Layer 4 of a small transformer language model trained on English Wikipedia (10 layers, counted from 0, width 64).
A neuron adds its activation times its output weights to the MLP's output. To switch it off is to set its activation to zero at one token and run the rest of the model.
A neuron's activation on a vector x is SiLU(gate . x) times (in . x), where the dot is the dot product.

Input weights of the MLP neurons that the questions are about. A number n stands for (n - 500) times 0.0014.
n6 gate: 364,683,587,291,489,378,507,488,357,463,606,422,587,530,699,527,736,676,465,590,571,673,609,379,666,563,411,391,498,268,443,463,815,505,389,251,341,470,382,150,363,395,644,534,817,525,627,560,561,573,780,530,710,590,532,380,677,570,332,422,507,605,383,622
n43 gate: 780,691,336,287,401,275,432,496,370,598,496,424,829,640,357,626,582,443,449,580,586,740,184,402,595,562,486,687,467,567,430,396,372,314,564,489,336,309,546,643,319,399,541,671,575,554,532,494,590,447,599,641,341,525,568,448,406,446,539,474,310,433,350,469
n105 gate: 643,446,611,571,472,717,536,515,616,410,305,266,497,351,351,236,471,707,361,580,509,342,452,461,432,719,434,269,388,750,454,497,355,393,380,328,528,513,487,448,636,616,463,261,712,171,598,509,922,601,284,370,905,493,643,650,469,636,557,344,442,699,739,572
n120 gate: 340,518,521,439,501,518,404,708,640,649,595,443,464,602,712,462,563,411,782,177,568,223,310,539,471,674,398,294,621,370,406,428,813,646,491,618,297,473,648,338,654,513,361,586,437,595,470,427,502,555,556,552,527,386,469,643,645,663,294,267,504,559,620,466
n121 gate: 362,420,780,642,584,555,469,549,396,368,563,297,469,662,470,307,738,413,407,414,354,448,282,611,364,365,541,439,506,412,278,396,548,414,305,633,588,529,527,415,572,930,188,403,495,405,709,550,623,512,302,362,437,556,490,423,427,538,503,100,594,489,383,432
n127 gate: 411,736,438,680,450,599,390,353,419,516,664,465,502,436,727,348,772,470,377,615,454,538,470,396,489,462,415,514,706,467,450,494,491,618,444,424,300,479,450,550,508,342,438,261,636,606,459,582,545,386,398,512,426,559,238,782,676,676,544,394,702,629,659,280
n138 gate: 356,252,651,597,524,560,437,449,620,714,659,426,420,389,653,347,805,572,628,323,530,468,586,530,595,388,627,429,496,486,614,564,461,462,690,582,245,813,471,410,462,512,159,480,600,468,483,634,690,311,564,393,605,491,431,455,422,716,426,514,504,649,785,300
n149 gate: 478,581,418,775,362,479,343,402,599,338,462,468,725,451,452,329,389,175,510,613,585,532,424,525,719,365,494,372,458,774,433,467,547,817,438,577,400,327,506,632,600,376,539,494,399,449,465,609,386,361,292,452,512,292,270,547,544,360,679,211,655,390,499,247
n159 gate: 657,476,657,686,528,717,584,596,624,302,468,185,784,588,342,443,719,498,667,460,453,602,524,641,426,471,364,484,894,549,494,390,624,604,367,521,386,661,457,523,555,549,521,664,694,413,342,644,521,675,704,260,772,278,717,417,614,321,465,392,522,372,594,459
n176 gate: 457,537,570,635,339,334,359,449,322,327,573,361,708,293,536,460,514,487,481,666,412,705,393,502,719,316,616,345,664,607,507,471,610,555,400,436,693,374,574,646,809,475,493,601,181,745,230,469,493,497,353,459,429,447,328,633,355,337,409,430,619,471,673,597
n190 gate: 358,411,622,563,564,506,470,579,353,760,632,496,457,582,687,177,523,473,388,600,478,437,419,431,388,343,276,289,561,696,328,313,687,158,555,433,466,581,373,612,481,364,653,413,673,503,592,542,537,380,424,666,397,470,521,465,411,650,525,646,516,474,465,696
n6 in: 444,247,590,546,430,633,388,464,564,827,354,597,767,582,401,467,570,568,414,533,489,331,681,331,416,560,366,339,495,500,404,467,495,516,496,390,653,592,183,685,516,379,390,729,252,625,628,641,338,338,404,314,381,274,549,593,475,492,537,621,573,540,400,495
n43 in: 313,266,737,511,636,469,310,556,513,481,448,571,489,433,557,498,568,559,353,386,444,582,838,597,691,375,463,582,595,673,470,569,568,526,633,343,771,298,570,465,426,417,468,572,298,603,600,332,576,476,477,602,521,778,296,527,656,541,517,432,570,322,459,391
n105 in: 537,336,560,560,310,663,649,461,419,329,593,564,451,265,284,589,404,585,404,568,568,448,582,337,597,480,626,362,681,543,564,471,614,338,352,415,564,674,653,496,326,470,409,502,459,671,788,456,766,514,589,561,550,307,506,455,743,524,575,517,584,730,414,796
n120 in: 510,626,573,498,497,564,397,544,741,563,494,611,563,626,596,597,511,346,641,398,553,539,475,560,485,547,563,343,394,412,528,597,597,438,530,449,437,499,686,456,494,436,441,828,518,596,465,390,339,705,646,653,413,575,503,369,713,582,456,378,420,457,326,560
n121 in: 622,604,541,261,451,593,556,520,406,503,531,551,560,281,422,561,331,742,598,496,461,419,577,457,568,411,475,533,475,427,571,488,494,563,482,502,379,313,521,413,577,506,716,480,381,597,310,484,629,465,500,608,680,492,263,820,431,642,546,664,397,441,522,531
n127 in: 397,592,412,549,389,589,526,501,487,426,245,327,524,476,645,544,626,421,437,647,232,515,516,658,534,610,534,646,342,591,478,649,464,570,456,477,509,449,550,408,641,534,409,489,617,653,595,651,350,604,509,531,326,538,544,631,552,435,526,287,489,317,559,571
n138 in: 424,502,484,705,361,677,360,409,332,575,355,624,625,511,525,558,638,455,426,627,874,511,613,400,616,497,453,561,424,457,651,444,534,459,491,608,460,566,635,467,404,257,375,686,587,542,497,522,634,455,421,729,390,592,187,582,600,476,542,698,520,787,696,601
n149 in: 449,520,649,470,600,579,336,425,542,689,702,666,533,486,497,613,616,581,439,599,429,363,734,427,500,538,381,710,504,311,733,614,410,443,424,394,314,410,645,587,582,378,513,247,577,602,533,599,584,470,642,434,477,544,344,632,562,744,698,573,342,277,371,495
n159 in: 461,310,535,524,385,535,601,23,650,656,385,639,685,391,530,379,492,240,559,518,482,493,459,472,536,317,429,486,591,742,556,538,557,400,622,293,682,441,337,802,507,546,425,475,669,592,287,455,578,486,673,667,661,308,500,396,482,423,526,545,589,479,265,337
n176 in: 558,479,493,666,448,811,525,515,516,681,719,313,361,733,559,451,548,370,537,686,583,501,456,461,502,328,288,489,636,251,305,496,450,370,545,363,527,436,642,497,286,426,635,491,623,510,599,368,581,562,460,334,368,633,550,404,577,579,489,557,318,396,539,325
n190 in: 495,338,557,469,735,467,365,562,610,782,422,525,433,663,561,508,468,427,549,393,355,339,679,685,437,560,649,360,298,283,595,405,393,393,543,496,187,505,506,539,546,497,475,255,691,611,350,608,576,402,474,442,355,552,588,504,515,498,389,660,520,646,603,603

Output weights of the MLP neurons that the questions are about. A number n stands for (n - 500) times 0.00076.
n6: 360,411,534,453,754,621,749,447,265,677,484,491,560,789,619,457,239,646,586,300,523,359,762,311,504,740,421,760,692,34,511,702,205,380,447,591,600,578,488,406,544,435,518,699,492,391,590,418,635,664,538,562,624,291,325,554,317,506,562,620,738,688,647,569
n43: 671,591,384,525,454,615,554,438,557,313,482,498,478,512,380,584,444,335,616,744,593,414,146,563,378,518,372,433,395,538,607,532,490,165,335,776,369,529,262,711,570,413,513,244,495,209,798,525,643,559,640,405,404,332,576,631,304,457,467,307,256,416,551,705
n105: 678,611,479,566,536,360,353,327,529,626,430,431,726,661,391,503,678,441,515,509,705,504,714,612,718,292,450,458,596,373,611,348,671,451,572,470,499,608,574,410,145,165,384,690,300,399,372,844,584,323,927,562,672,533,329,230,554,492,786,710,582,337,163,574
n120: 669,602,255,636,361,491,644,473,594,591,452,539,434,593,539,505,299,243,351,394,357,672,433,533,480,227,665,664,168,577,658,719,465,472,513,365,568,411,488,445,371,536,494,854,566,366,736,375,180,599,534,555,450,316,631,483,506,410,696,673,371,490,335,626
n121: 308,541,365,566,407,357,447,436,387,344,515,267,673,442,386,302,550,734,597,427,147,700,485,558,352,426,628,205,514,498,387,359,831,528,297,641,637,418,544,618,657,574,393,357,351,574,409,413,655,764,418,346,702,500,303,725,682,491,526,469,508,467,607,569
n127: 647,353,434,421,282,518,532,549,770,400,508,605,575,610,597,282,23,568,461,436,704,441,590,404,410,488,471,572,312,583,599,452,578,362,403,321,504,492,531,688,374,572,665,606,450,331,580,363,346,467,495,371,886,533,287,298,657,642,536,595,380,766,563,431
n138: 530,538,606,579,829,612,652,604,419,485,547,409,456,592,528,406,464,260,451,599,483,590,505,272,511,813,376,593,385,608,437,557,180,513,525,643,352,354,552,433,443,510,962,388,369,616,566,387,160,689,799,650,610,427,350,439,557,517,605,591,155,383,642,809
n149: 442,289,268,302,580,480,666,416,647,245,271,413,560,572,336,467,648,316,718,391,369,574,126,566,346,550,782,237,519,350,334,280,460,482,521,497,506,464,496,410,302,469,479,513,205,478,914,638,422,423,434,312,821,346,624,438,256,414,272,544,392,629,571,533
n159: 582,480,703,465,493,647,579,304,536,671,463,810,452,374,357,293,459,278,614,598,325,341,497,632,544,427,536,616,185,799,566,620,425,551,579,500,798,120,687,660,436,425,423,241,485,428,553,417,639,237,864,673,612,383,592,717,635,668,170,668,676,602,272,401
n176: 443,695,501,482,547,604,491,411,488,74,681,812,709,246,667,486,488,332,246,405,628,549,333,371,416,635,665,441,390,636,794,471,726,467,472,476,395,518,513,606,726,508,244,439,305,457,505,552,482,489,571,623,609,370,436,498,204,492,405,312,440,598,616,662
n190: 516,644,734,481,594,585,694,283,662,527,687,592,450,589,357,503,497,702,618,693,317,647,580,425,266,702,300,758,601,292,589,420,684,607,595,346,639,477,784,353,528,280,738,570,443,522,734,294,499,591,464,371,957,554,371,460,405,471,501,647,457,187,506,472

Each question names a token from some text and the token that comes next. It shows the vector x that enters the MLP there. A number n stands for (n - 500) times 0.0067.

Then comes g, the gradient of the next token's log-probability with respect to the MLP's output, scaled to length 1. A neuron's effect is roughly proportional to its activation times (output weights . g). A number n stands for (n - 500) times 0.00085.

".\n\n", then "=="
x: 619,513,583,281,634,446,436,770,510,440,591,459,470,525,450,675,566,631,588,613,380,484,613,597,546,441,659,486,570,561,638,366,403,296,457,652,441,331,451,404,334,490,563,378,474,515,466,707,545,587,561,421,641,663,646,395,417,387,315,587,375,345,471,453
g: 654,438,649,510,412,216,187,504,781,441,284,665,724,590,394,464,624,508,365,540,517,323,546,573,531,762,650,320,648,525,218,488,461,378,693,466,474,582,604,328,352,489,430,467,616,750,543,474,598,430,688,483,502,400,444,344,472,313,250,530,415,488,334,935
Which neuron, switched off, lowers the next token's probability most? n6

"ory", then " com"
x: 530,437,465,472,488,359,513,324,452,530,221,484,665,470,596,668,455,461,504,495,508,414,513,558,688,388,546,698,464,401,556,396,582,373,480,571,491,500,333,676,548,532,534,639,391,661,466,448,374,529,668,573,196,370,636,435,383,369,448,506,459,360,282,453
g: 335,568,454,518,617,548,598,598,515,486,299,310,791,524,574,361,265,665,624,581,520,609,333,528,466,624,74,756,507,333,581,753,560,426,461,400,557,761,615,646,458,381,606,433,533,645,343,232,289,641,473,363,416,609,566,550,796,702,594,688,607,388,437,684
Which neuron, switched off, lowers the next token's probability most? n176

"ic", then "ated"
x: 558,536,401,624,469,551,625,352,500,512,462,288,606,456,779,332,308,579,433,821,575,553,584,624,580,583,721,632,399,494,810,635,585,536,538,431,442,446,596,369,483,394,551,347,398,486,475,615,569,430,562,641,482,465,550,484,481,516,483,484,602,659,564,561
g: 432,222,196,479,523,424,305,510,434,305,536,846,693,478,612,571,230,331,486,641,482,733,455,547,640,543,365,402,323,727,310,465,572,383,415,270,534,783,682,455,356,371,610,560,707,387,373,576,429,386,561,537,311,571,617,443,663,580,377,544,664,615,666,768
Which neuron, switched off, lowers the next token's probability most? n127

"el", then "ve"
x: 498,454,503,411,422,432,604,338,582,582,367,606,638,648,631,368,475,308,394,486,382,474,423,603,447,565,643,367,623,642,605,538,546,369,480,591,432,587,548,483,500,273,364,538,674,555,487,428,372,511,529,570,115,598,727,378,540,452,515,544,530,575,440,472
g: 467,692,591,373,460,673,467,868,503,316,758,638,597,438,648,110,402,656,430,505,279,485,559,577,779,379,730,465,517,443,614,498,658,593,304,376,417,587,687,178,523,532,409,464,544,219,453,369,417,478,516,559,660,666,277,492,528,217,485,487,366,548,549,630
Which two neurons, each switched off alone, lower its probability most, in order? n190, n43

"us", then "an"
x: 537,523,397,518,469,385,563,567,602,610,411,489,581,525,620,714,389,273,423,420,595,433,412,719,579,617,752,456,567,368,476,581,378,627,502,422,441,517,420,390,489,558,571,575,354,578,479,613,463,656,516,546,393,385,397,298,510,471,345,750,542,460,706,549
g: 343,452,421,899,593,510,573,496,408,417,614,388,323,724,433,711,425,260,406,334,753,449,562,484,724,371,580,544,782,445,756,637,382,554,443,362,470,720,591,562,707,638,509,770,485,586,431,240,440,547,512,743,323,567,478,658,321,330,305,638,572,450,606,378
Which neuron, switched off, lowers the next token's probability most? n120

" of", then " app"
x: 551,423,467,512,481,570,544,510,579,430,698,417,565,406,579,565,434,579,288,589,567,616,310,465,530,502,543,976,476,528,423,640,523,228,665,525,517,395,363,434,415,544,377,372,532,563,386,447,497,408,499,583,442,502,487,426,399,398,485,585,604,496,574,413
g: 784,368,575,250,529,517,491,688,560,485,620,436,559,502,416,322,278,402,487,374,349,284,777,887,506,436,283,597,463,530,681,467,557,358,252,690,564,439,406,411,646,512,508,659,563,394,466,299,779,705,572,701,483,484,631,613,529,215,641,518,722,635,634,629
Which neuron, switched off, lowers the next token's probability most? n6

" co", then "ach"
x: 757,543,447,538,533,391,728,425,517,455,709,474,561,683,425,576,372,646,422,569,471,461,757,463,598,311,303,535,569,493,484,532,500,252,622,387,495,482,778,417,260,475,423,527,431,496,524,420,584,466,529,449,500,591,537,551,525,454,324,375,608,660,431,526
g: 551,349,647,844,806,442,672,698,597,498,378,464,431,504,425,675,643,509,644,309,314,468,354,298,309,290,420,398,360,428,494,563,592,525,307,553,619,606,311,592,534,689,253,558,646,457,613,298,555,828,300,748,576,599,464,693,733,473,459,495,506,547,465,747
Which neuron, switched off, lowers the next token's probability most? n43

" in", then " "
x: 724,568,483,626,626,538,681,475,473,432,466,583,628,492,618,712,625,563,613,608,543,572,322,318,467,307,456,856,629,531,505,505,552,414,617,518,546,445,507,618,424,582,402,650,559,575,492,491,490,509,272,466,645,566,646,450,533,308,524,646,547,426,374,429
g: 814,575,653,438,672,637,477,144,390,505,568,425,303,368,576,557,359,61,607,329,555,344,458,450,537,459,414,353,889,348,561,454,305,523,726,655,426,434,588,363,472,466,531,375,531,699,399,696,372,616,643,743,517,541,289,447,490,486,480,441,571,576,528,254
Which neuron, switched off, lowers the next token's probability most? n159

"ag", then "ay"
x: 629,758,445,547,323,415,509,531,645,530,512,660,455,359,691,582,519,465,590,488,423,415,539,599,347,580,536,531,491,336,451,557,447,509,555,457,580,538,572,309,564,475,747,724,423,358,511,412,543,553,602,766,583,309,659,352,475,394,566,501,469,449,586,563
g: 785,558,398,526,582,565,472,556,355,694,491,444,297,774,552,325,641,715,309,442,573,651,219,405,248,637,184,547,671,421,568,588,465,584,544,632,371,838,308,641,608,555,624,240,545,479,517,188,665,353,563,469,572,542,495,458,733,612,503,652,520,534,599,324
Which neuron, switched off, raises the next token's probability most? n120

"ans", then "ber"
x: 374,426,335,598,462,494,554,611,637,468,383,500,513,656,461,737,507,278,432,551,560,762,491,617,588,608,689,547,283,472,480,439,479,487,478,452,485,630,518,573,499,628,237,548,445,408,512,338,542,394,292,486,502,351,350,554,605,322,443,621,301,400,469,512
g: 481,575,451,727,400,693,517,399,240,282,465,761,560,589,502,274,586,431,393,320,420,477,696,696,636,691,563,404,666,345,702,197,497,552,477,771,583,441,452,575,305,219,572,526,357,569,443,431,747,598,405,781,267,256,536,634,391,373,376,509,681,421,453,506
Which neuron, switched off, lowers the next token's probability most? n127

" D", then "ave"
x: 487,444,424,470,528,672,623,373,462,503,520,702,447,484,460,513,608,555,421,657,457,628,445,611,446,588,430,793,388,347,229,477,294,469,506,548,476,467,505,440,422,705,705,622,596,480,511,499,473,543,497,434,177,544,548,392,621,376,504,412,477,474,600,466
g: 856,423,448,504,539,804,500,358,641,384,488,500,302,615,735,661,398,330,464,404,435,450,470,309,633,667,439,447,359,718,457,333,562,70,533,527,226,622,457,757,637,740,452,601,388,527,540,275,660,760,617,396,518,509,417,477,720,504,454,447,296,482,456,504
Which neuron, switched off, raises the next token's probability most? n43

" general", then " election"
x: 504,602,462,470,481,395,379,493,415,410,560,549,589,464,518,487,407,453,511,748,431,607,547,642,669,327,348,836,450,625,473,321,660,491,411,560,543,462,397,496,297,518,502,596,369,705,507,398,456,582,554,529,313,392,598,401,442,386,626,385,440,415,617,492
g: 376,387,657,505,702,674,482,272,396,134,477,556,426,538,323,669,596,410,567,240,512,312,686,450,602,578,124,417,355,592,518,584,459,408,382,603,556,262,238,385,456,747,250,675,465,524,527,407,306,450,599,666,671,242,537,476,522,391,349,356,617,570,654,388
Which neuron, switched off, raises the next token's probability most? n149

".\n\n", then "T"
x: 603,510,558,294,669,442,437,693,512,423,569,433,442,540,421,662,582,662,592,609,383,462,604,600,554,446,693,466,550,594,640,352,393,305,410,690,455,324,474,376,345,511,539,435,462,510,469,672,535,581,549,429,652,670,651,391,443,353,351,586,385,368,509,439
g: 308,620,356,311,455,836,624,747,462,581,463,237,423,391,488,376,340,404,472,634,336,489,268,627,355,322,663,550,507,541,517,462,611,729,385,505,615,441,382,595,777,535,538,418,351,252,575,410,507,382,510,471,492,669,445,730,722,731,737,573,450,351,648,144
Which neuron, switched off, lowers the next token's probability most? n6

"==\n\n", then "In"
x: 499,605,429,315,637,502,519,680,520,545,662,501,364,528,415,705,595,766,600,600,324,561,565,526,550,517,623,506,418,622,656,327,350,359,297,565,508,403,407,465,327,597,478,525,479,491,443,622,541,585,504,524,705,631,671,435,464,324,362,459,391,446,480,507
g: 843,365,687,400,622,443,552,375,381,261,727,326,485,374,588,621,638,498,635,603,637,680,294,468,603,417,378,514,807,596,712,511,499,464,583,616,514,483,255,534,604,214,511,297,693,427,438,522,433,679,316,651,498,395,616,647,221,461,739,538,511,400,525,186
Which neuron, switched off, lowers the next token's probability most? n159

"ood", then " S"
x: 578,459,587,681,447,554,670,243,665,532,412,438,512,454,434,488,294,490,416,651,544,673,403,700,579,605,444,532,279,538,530,383,537,549,450,558,457,738,418,624,347,540,508,372,484,481,480,311,600,341,525,530,312,498,559,603,419,208,581,508,388,305,465,617
g: 453,691,254,374,561,682,547,638,316,618,646,435,586,338,663,524,337,519,538,725,518,478,597,478,521,623,389,505,665,536,578,642,496,469,616,556,650,323,320,783,415,232,333,450,314,721,44,474,377,621,674,486,493,511,474,571,412,590,103,651,587,437,632,667
Which neuron, switched off, lowers the next token's probability most? n149

" D", then "L"
x: 466,452,427,464,553,642,621,420,436,510,480,727,448,499,428,536,610,574,465,628,442,602,417,596,414,570,479,745,373,351,245,474,270,431,516,547,513,525,466,486,396,724,682,635,593,441,507,507,481,511,494,431,184,521,558,387,616,348,503,410,494,511,577,449
g: 702,489,451,586,640,890,568,782,517,423,475,587,392,793,342,363,501,272,271,314,423,459,477,604,495,661,404,346,595,426,677,395,325,534,449,474,388,80,558,206,388,364,577,469,414,566,406,657,491,602,357,495,630,737,612,620,268,557,457,441,493,594,302,400
Which neuron, switched off, lowers the next token's probability most? n121

"ill", then "s"
x: 469,413,630,480,433,532,571,510,480,490,435,457,424,606,477,540,642,571,375,669,594,573,607,496,545,798,596,526,341,634,552,430,453,417,461,414,443,423,634,777,391,459,553,512,473,456,535,201,604,548,359,516,414,399,627,236,532,465,312,514,593,376,405,594
g: 705,489,646,541,495,479,612,275,497,544,627,682,570,188,558,377,513,501,681,868,521,430,556,412,238,688,310,560,333,716,534,297,588,361,483,493,590,650,162,608,731,405,408,640,464,470,912,431,588,327,290,520,664,681,689,506,476,473,486,548,486,561,534,481
Which neuron, switched off, raises the next token's probability most? n105

" repl", then "acing"
x: 611,442,460,527,710,367,565,523,535,488,658,494,516,686,223,414,579,482,528,651,352,529,424,367,388,486,397,452,497,568,532,580,558,377,410,442,424,546,468,652,282,632,511,517,408,572,577,464,469,333,292,706,385,433,552,439,662,590,510,449,551,527,751,471
g: 403,381,329,429,576,696,401,366,804,767,593,523,314,283,554,726,215,387,668,427,253,512,601,597,482,477,372,444,594,530,480,500,433,604,690,273,280,617,687,389,465,853,403,422,253,615,489,620,483,500,303,624,441,498,506,310,427,312,366,386,490,223,437,634
Which neuron, switched off, lowers the next token's probability most? n121

"et", then "ry"
x: 569,560,495,581,295,428,559,469,723,445,418,548,533,537,492,606,434,587,580,385,504,670,369,340,406,567,561,667,262,384,531,630,422,677,320,317,536,474,506,559,297,358,668,382,516,384,461,359,471,342,390,519,496,541,527,532,394,612,375,511,700,543,696,546
g: 545,658,393,573,325,666,302,334,498,253,699,654,468,557,594,246,335,440,319,438,277,519,585,549,673,579,448,553,521,356,582,109,394,480,429,394,288,539,424,691,148,352,679,483,254,570,546,652,482,623,467,710,325,418,541,407,589,464,627,363,715,369,563,741
Which neuron, switched off, raises the next token's probability most? n105

"ic", then " represent"
x: 547,506,413,617,471,519,656,217,490,449,501,316,615,576,692,324,343,442,458,810,537,595,572,653,621,631,667,667,425,582,745,621,570,561,467,473,475,446,663,469,390,410,491,429,380,484,439,571,565,383,552,660,415,440,535,405,481,441,534,511,588,631,567,578
g: 343,380,576,528,663,586,335,675,567,350,563,661,591,566,762,578,609,343,362,709,601,620,146,515,378,609,586,359,309,595,375,788,573,603,498,389,731,465,536,473,265,579,580,627,440,504,403,747,406,712,409,651,353,426,689,633,588,520,628,301,813,340,363,700
Which neuron, switched off, raises the next token's probability most? n127

"0", then " |\n"
x: 425,241,557,545,681,503,450,470,449,656,458,524,501,553,524,459,558,309,435,441,394,452,535,566,637,259,548,538,288,551,595,579,455,500,589,566,682,559,672,484,375,525,401,504,365,499,414,276,564,390,435,591,406,546,360,453,622,501,748,566,530,569,366,624
g: 409,485,495,551,222,702,263,548,719,529,750,247,532,487,473,414,447,417,541,586,588,613,497,471,695,408,347,444,106,705,391,735,466,585,623,488,335,656,435,160,482,203,485,350,388,567,549,541,195,584,654,609,562,524,247,610,599,351,512,585,562,304,427,561
Which neuron, switched off, lowers the next token's probability most? n138

" |", then " I"
x: 510,602,402,504,562,489,616,491,524,469,503,607,432,428,590,435,573,551,454,301,616,416,380,116,499,595,577,469,579,664,562,489,211,388,655,433,601,628,443,448,488,485,506,666,622,493,465,534,474,402,646,506,560,488,453,329,462,439,517,482,413,553,425,543
g: 354,647,214,424,554,479,299,796,592,717,483,547,730,377,311,662,467,820,444,546,417,661,623,463,527,460,542,653,801,495,469,425,439,603,680,290,576,444,412,439,261,331,442,272,519,581,650,434,552,683,498,631,391,512,421,636,604,517,924,762,490,498,552,613
Which neuron, switched off, lowers the next token's probability most? n43

".", then " On"
x: 535,607,537,544,602,384,360,659,378,557,549,348,583,453,583,654,500,591,434,661,478,497,763,502,543,388,683,518,667,612,728,444,511,316,468,504,480,320,566,646,470,452,696,440,490,481,512,659,344,563,456,413,345,608,527,442,347,637,519,665,442,226,449,448
g: 362,693,464,417,426,565,363,417,290,443,492,125,403,428,529,577,696,325,783,584,321,626,268,309,354,402,600,233,626,747,490,561,397,374,476,442,444,394,353,250,666,529,464,386,473,290,594,645,591,408,455,153,531,461,628,237,572,375,613,477,515,662,588,285
Which neuron, switched off, lowers the next token's probability most? n43

" S", then "ok"
x: 607,498,454,465,542,538,613,556,471,639,465,607,447,627,486,428,541,477,582,621,379,656,625,743,619,444,411,505,463,214,411,650,244,432,537,589,417,370,572,545,405,557,422,529,620,480,518,498,534,540,497,438,383,460,496,376,608,435,524,678,493,573,442,348
g: 394,629,428,851,496,576,494,621,656,321,532,700,724,541,476,535,144,389,377,540,519,555,425,408,518,427,574,450,610,319,679,688,339,545,458,344,589,681,505,395,576,629,320,472,231,552,801,444,288,126,628,274,339,639,535,436,246,573,586,559,484,523,672,389
Which neuron, switched off, raises the next token's probability most? n176

" Mon", then "ey"
x: 712,316,424,523,589,410,559,694,548,491,405,472,591,510,458,516,379,402,424,523,341,618,559,505,508,596,340,716,166,337,483,806,430,507,581,561,553,684,627,437,418,529,528,400,417,548,522,370,479,654,497,294,590,457,619,577,532,606,452,677,664,526,520,461
g: 500,277,589,425,561,238,262,489,852,425,332,631,234,416,515,325,684,647,391,595,546,616,496,485,464,691,400,398,654,306,863,659,453,307,274,434,467,713,490,376,443,595,555,627,548,630,490,660,452,697,323,288,530,450,442,446,603,329,464,497,149,454,609,486
Which neuron, switched off, raises the next token's probability most? n159

"20", then "04"
x: 612,361,519,574,516,589,400,498,457,309,369,594,577,575,238,575,519,476,606,339,314,557,556,686,646,482,309,298,534,585,581,450,500,331,867,523,681,512,439,464,390,606,437,486,242,539,490,484,298,467,384,541,496,546,527,449,572,537,669,472,564,395,587,486
g: 374,495,835,401,537,731,671,386,632,602,345,555,278,410,583,669,551,489,388,411,561,388,734,551,212,587,447,368,895,306,439,448,509,523,679,440,462,376,563,364,503,139,571,505,490,690,479,467,515,480,447,495,544,805,375,416,533,626,566,570,420,438,844,764
Which neuron, switched off, lowers the next token's probability most? n43

" Jos", then "h"
x: 631,465,461,443,510,415,619,611,458,509,760,401,481,657,493,614,467,331,332,542,454,531,534,641,551,613,611,440,692,477,538,654,373,499,486,502,420,512,434,468,502,626,388,696,651,483,513,534,534,711,511,369,397,428,659,591,609,391,780,567,517,456,697,710
g: 591,507,208,542,624,225,510,436,183,448,395,641,521,560,531,802,567,694,523,323,349,670,338,465,153,392,408,764,698,351,372,575,413,653,510,538,638,482,648,321,514,304,329,740,298,506,545,589,417,422,576,466,484,582,456,755,503,313,574,556,225,360,511,460
Which neuron, switched off, lowers the next token's probability most? n159

"eng", then "er"
x: 597,655,474,494,351,455,493,507,468,391,669,428,567,618,502,593,478,309,508,633,422,545,814,514,454,668,695,633,742,505,667,652,336,505,410,462,513,599,517,674,401,346,555,670,556,532,493,274,454,492,482,691,335,459,553,410,477,485,385,500,415,601,346,401
g: 726,295,322,414,634,459,585,426,467,447,698,659,436,522,697,500,451,519,322,451,400,377,660,537,139,395,252,641,351,664,280,604,357,509,383,335,599,550,685,476,647,449,509,460,593,279,433,502,677,488,329,489,641,289,422,256,736,292,578,787,261,650,357,386
Which neuron, switched off, raises the next token's probability most? n120

" fl", then "ipp"
x: 458,659,554,462,480,406,515,511,466,526,619,395,387,437,392,659,574,332,489,811,303,552,604,493,410,452,331,562,335,579,571,689,464,461,529,478,593,609,506,543,477,607,412,448,520,591,536,418,478,466,533,597,150,578,446,341,697,530,514,376,498,673,444,408
g: 273,687,471,302,386,563,524,483,276,665,569,479,726,577,480,787,701,601,409,554,535,361,423,700,636,571,627,331,596,571,473,444,650,443,297,485,503,363,798,370,684,766,376,554,480,316,602,434,259,742,537,499,396,580,731,410,554,754,189,572,594,309,585,644
Which neuron, switched off, raises the next token's probability most? n127

" played", then " on"
x: 487,593,467,554,324,179,571,533,537,573,347,507,541,515,681,527,332,508,507,681,488,513,275,457,496,234,588,442,435,487,516,460,473,382,407,480,538,357,490,566,419,568,486,678,563,519,477,365,432,393,283,585,494,603,397,500,414,140,511,456,540,286,333,521
g: 512,537,569,393,453,407,267,454,677,844,366,331,250,308,491,412,493,683,627,499,734,369,536,611,548,568,629,134,658,614,466,530,435,420,583,188,356,401,545,585,410,591,343,538,523,219,526,447,315,413,741,590,648,834,499,458,437,408,307,449,526,598,770,441
Which neuron, switched off, raises the next token's probability most? n149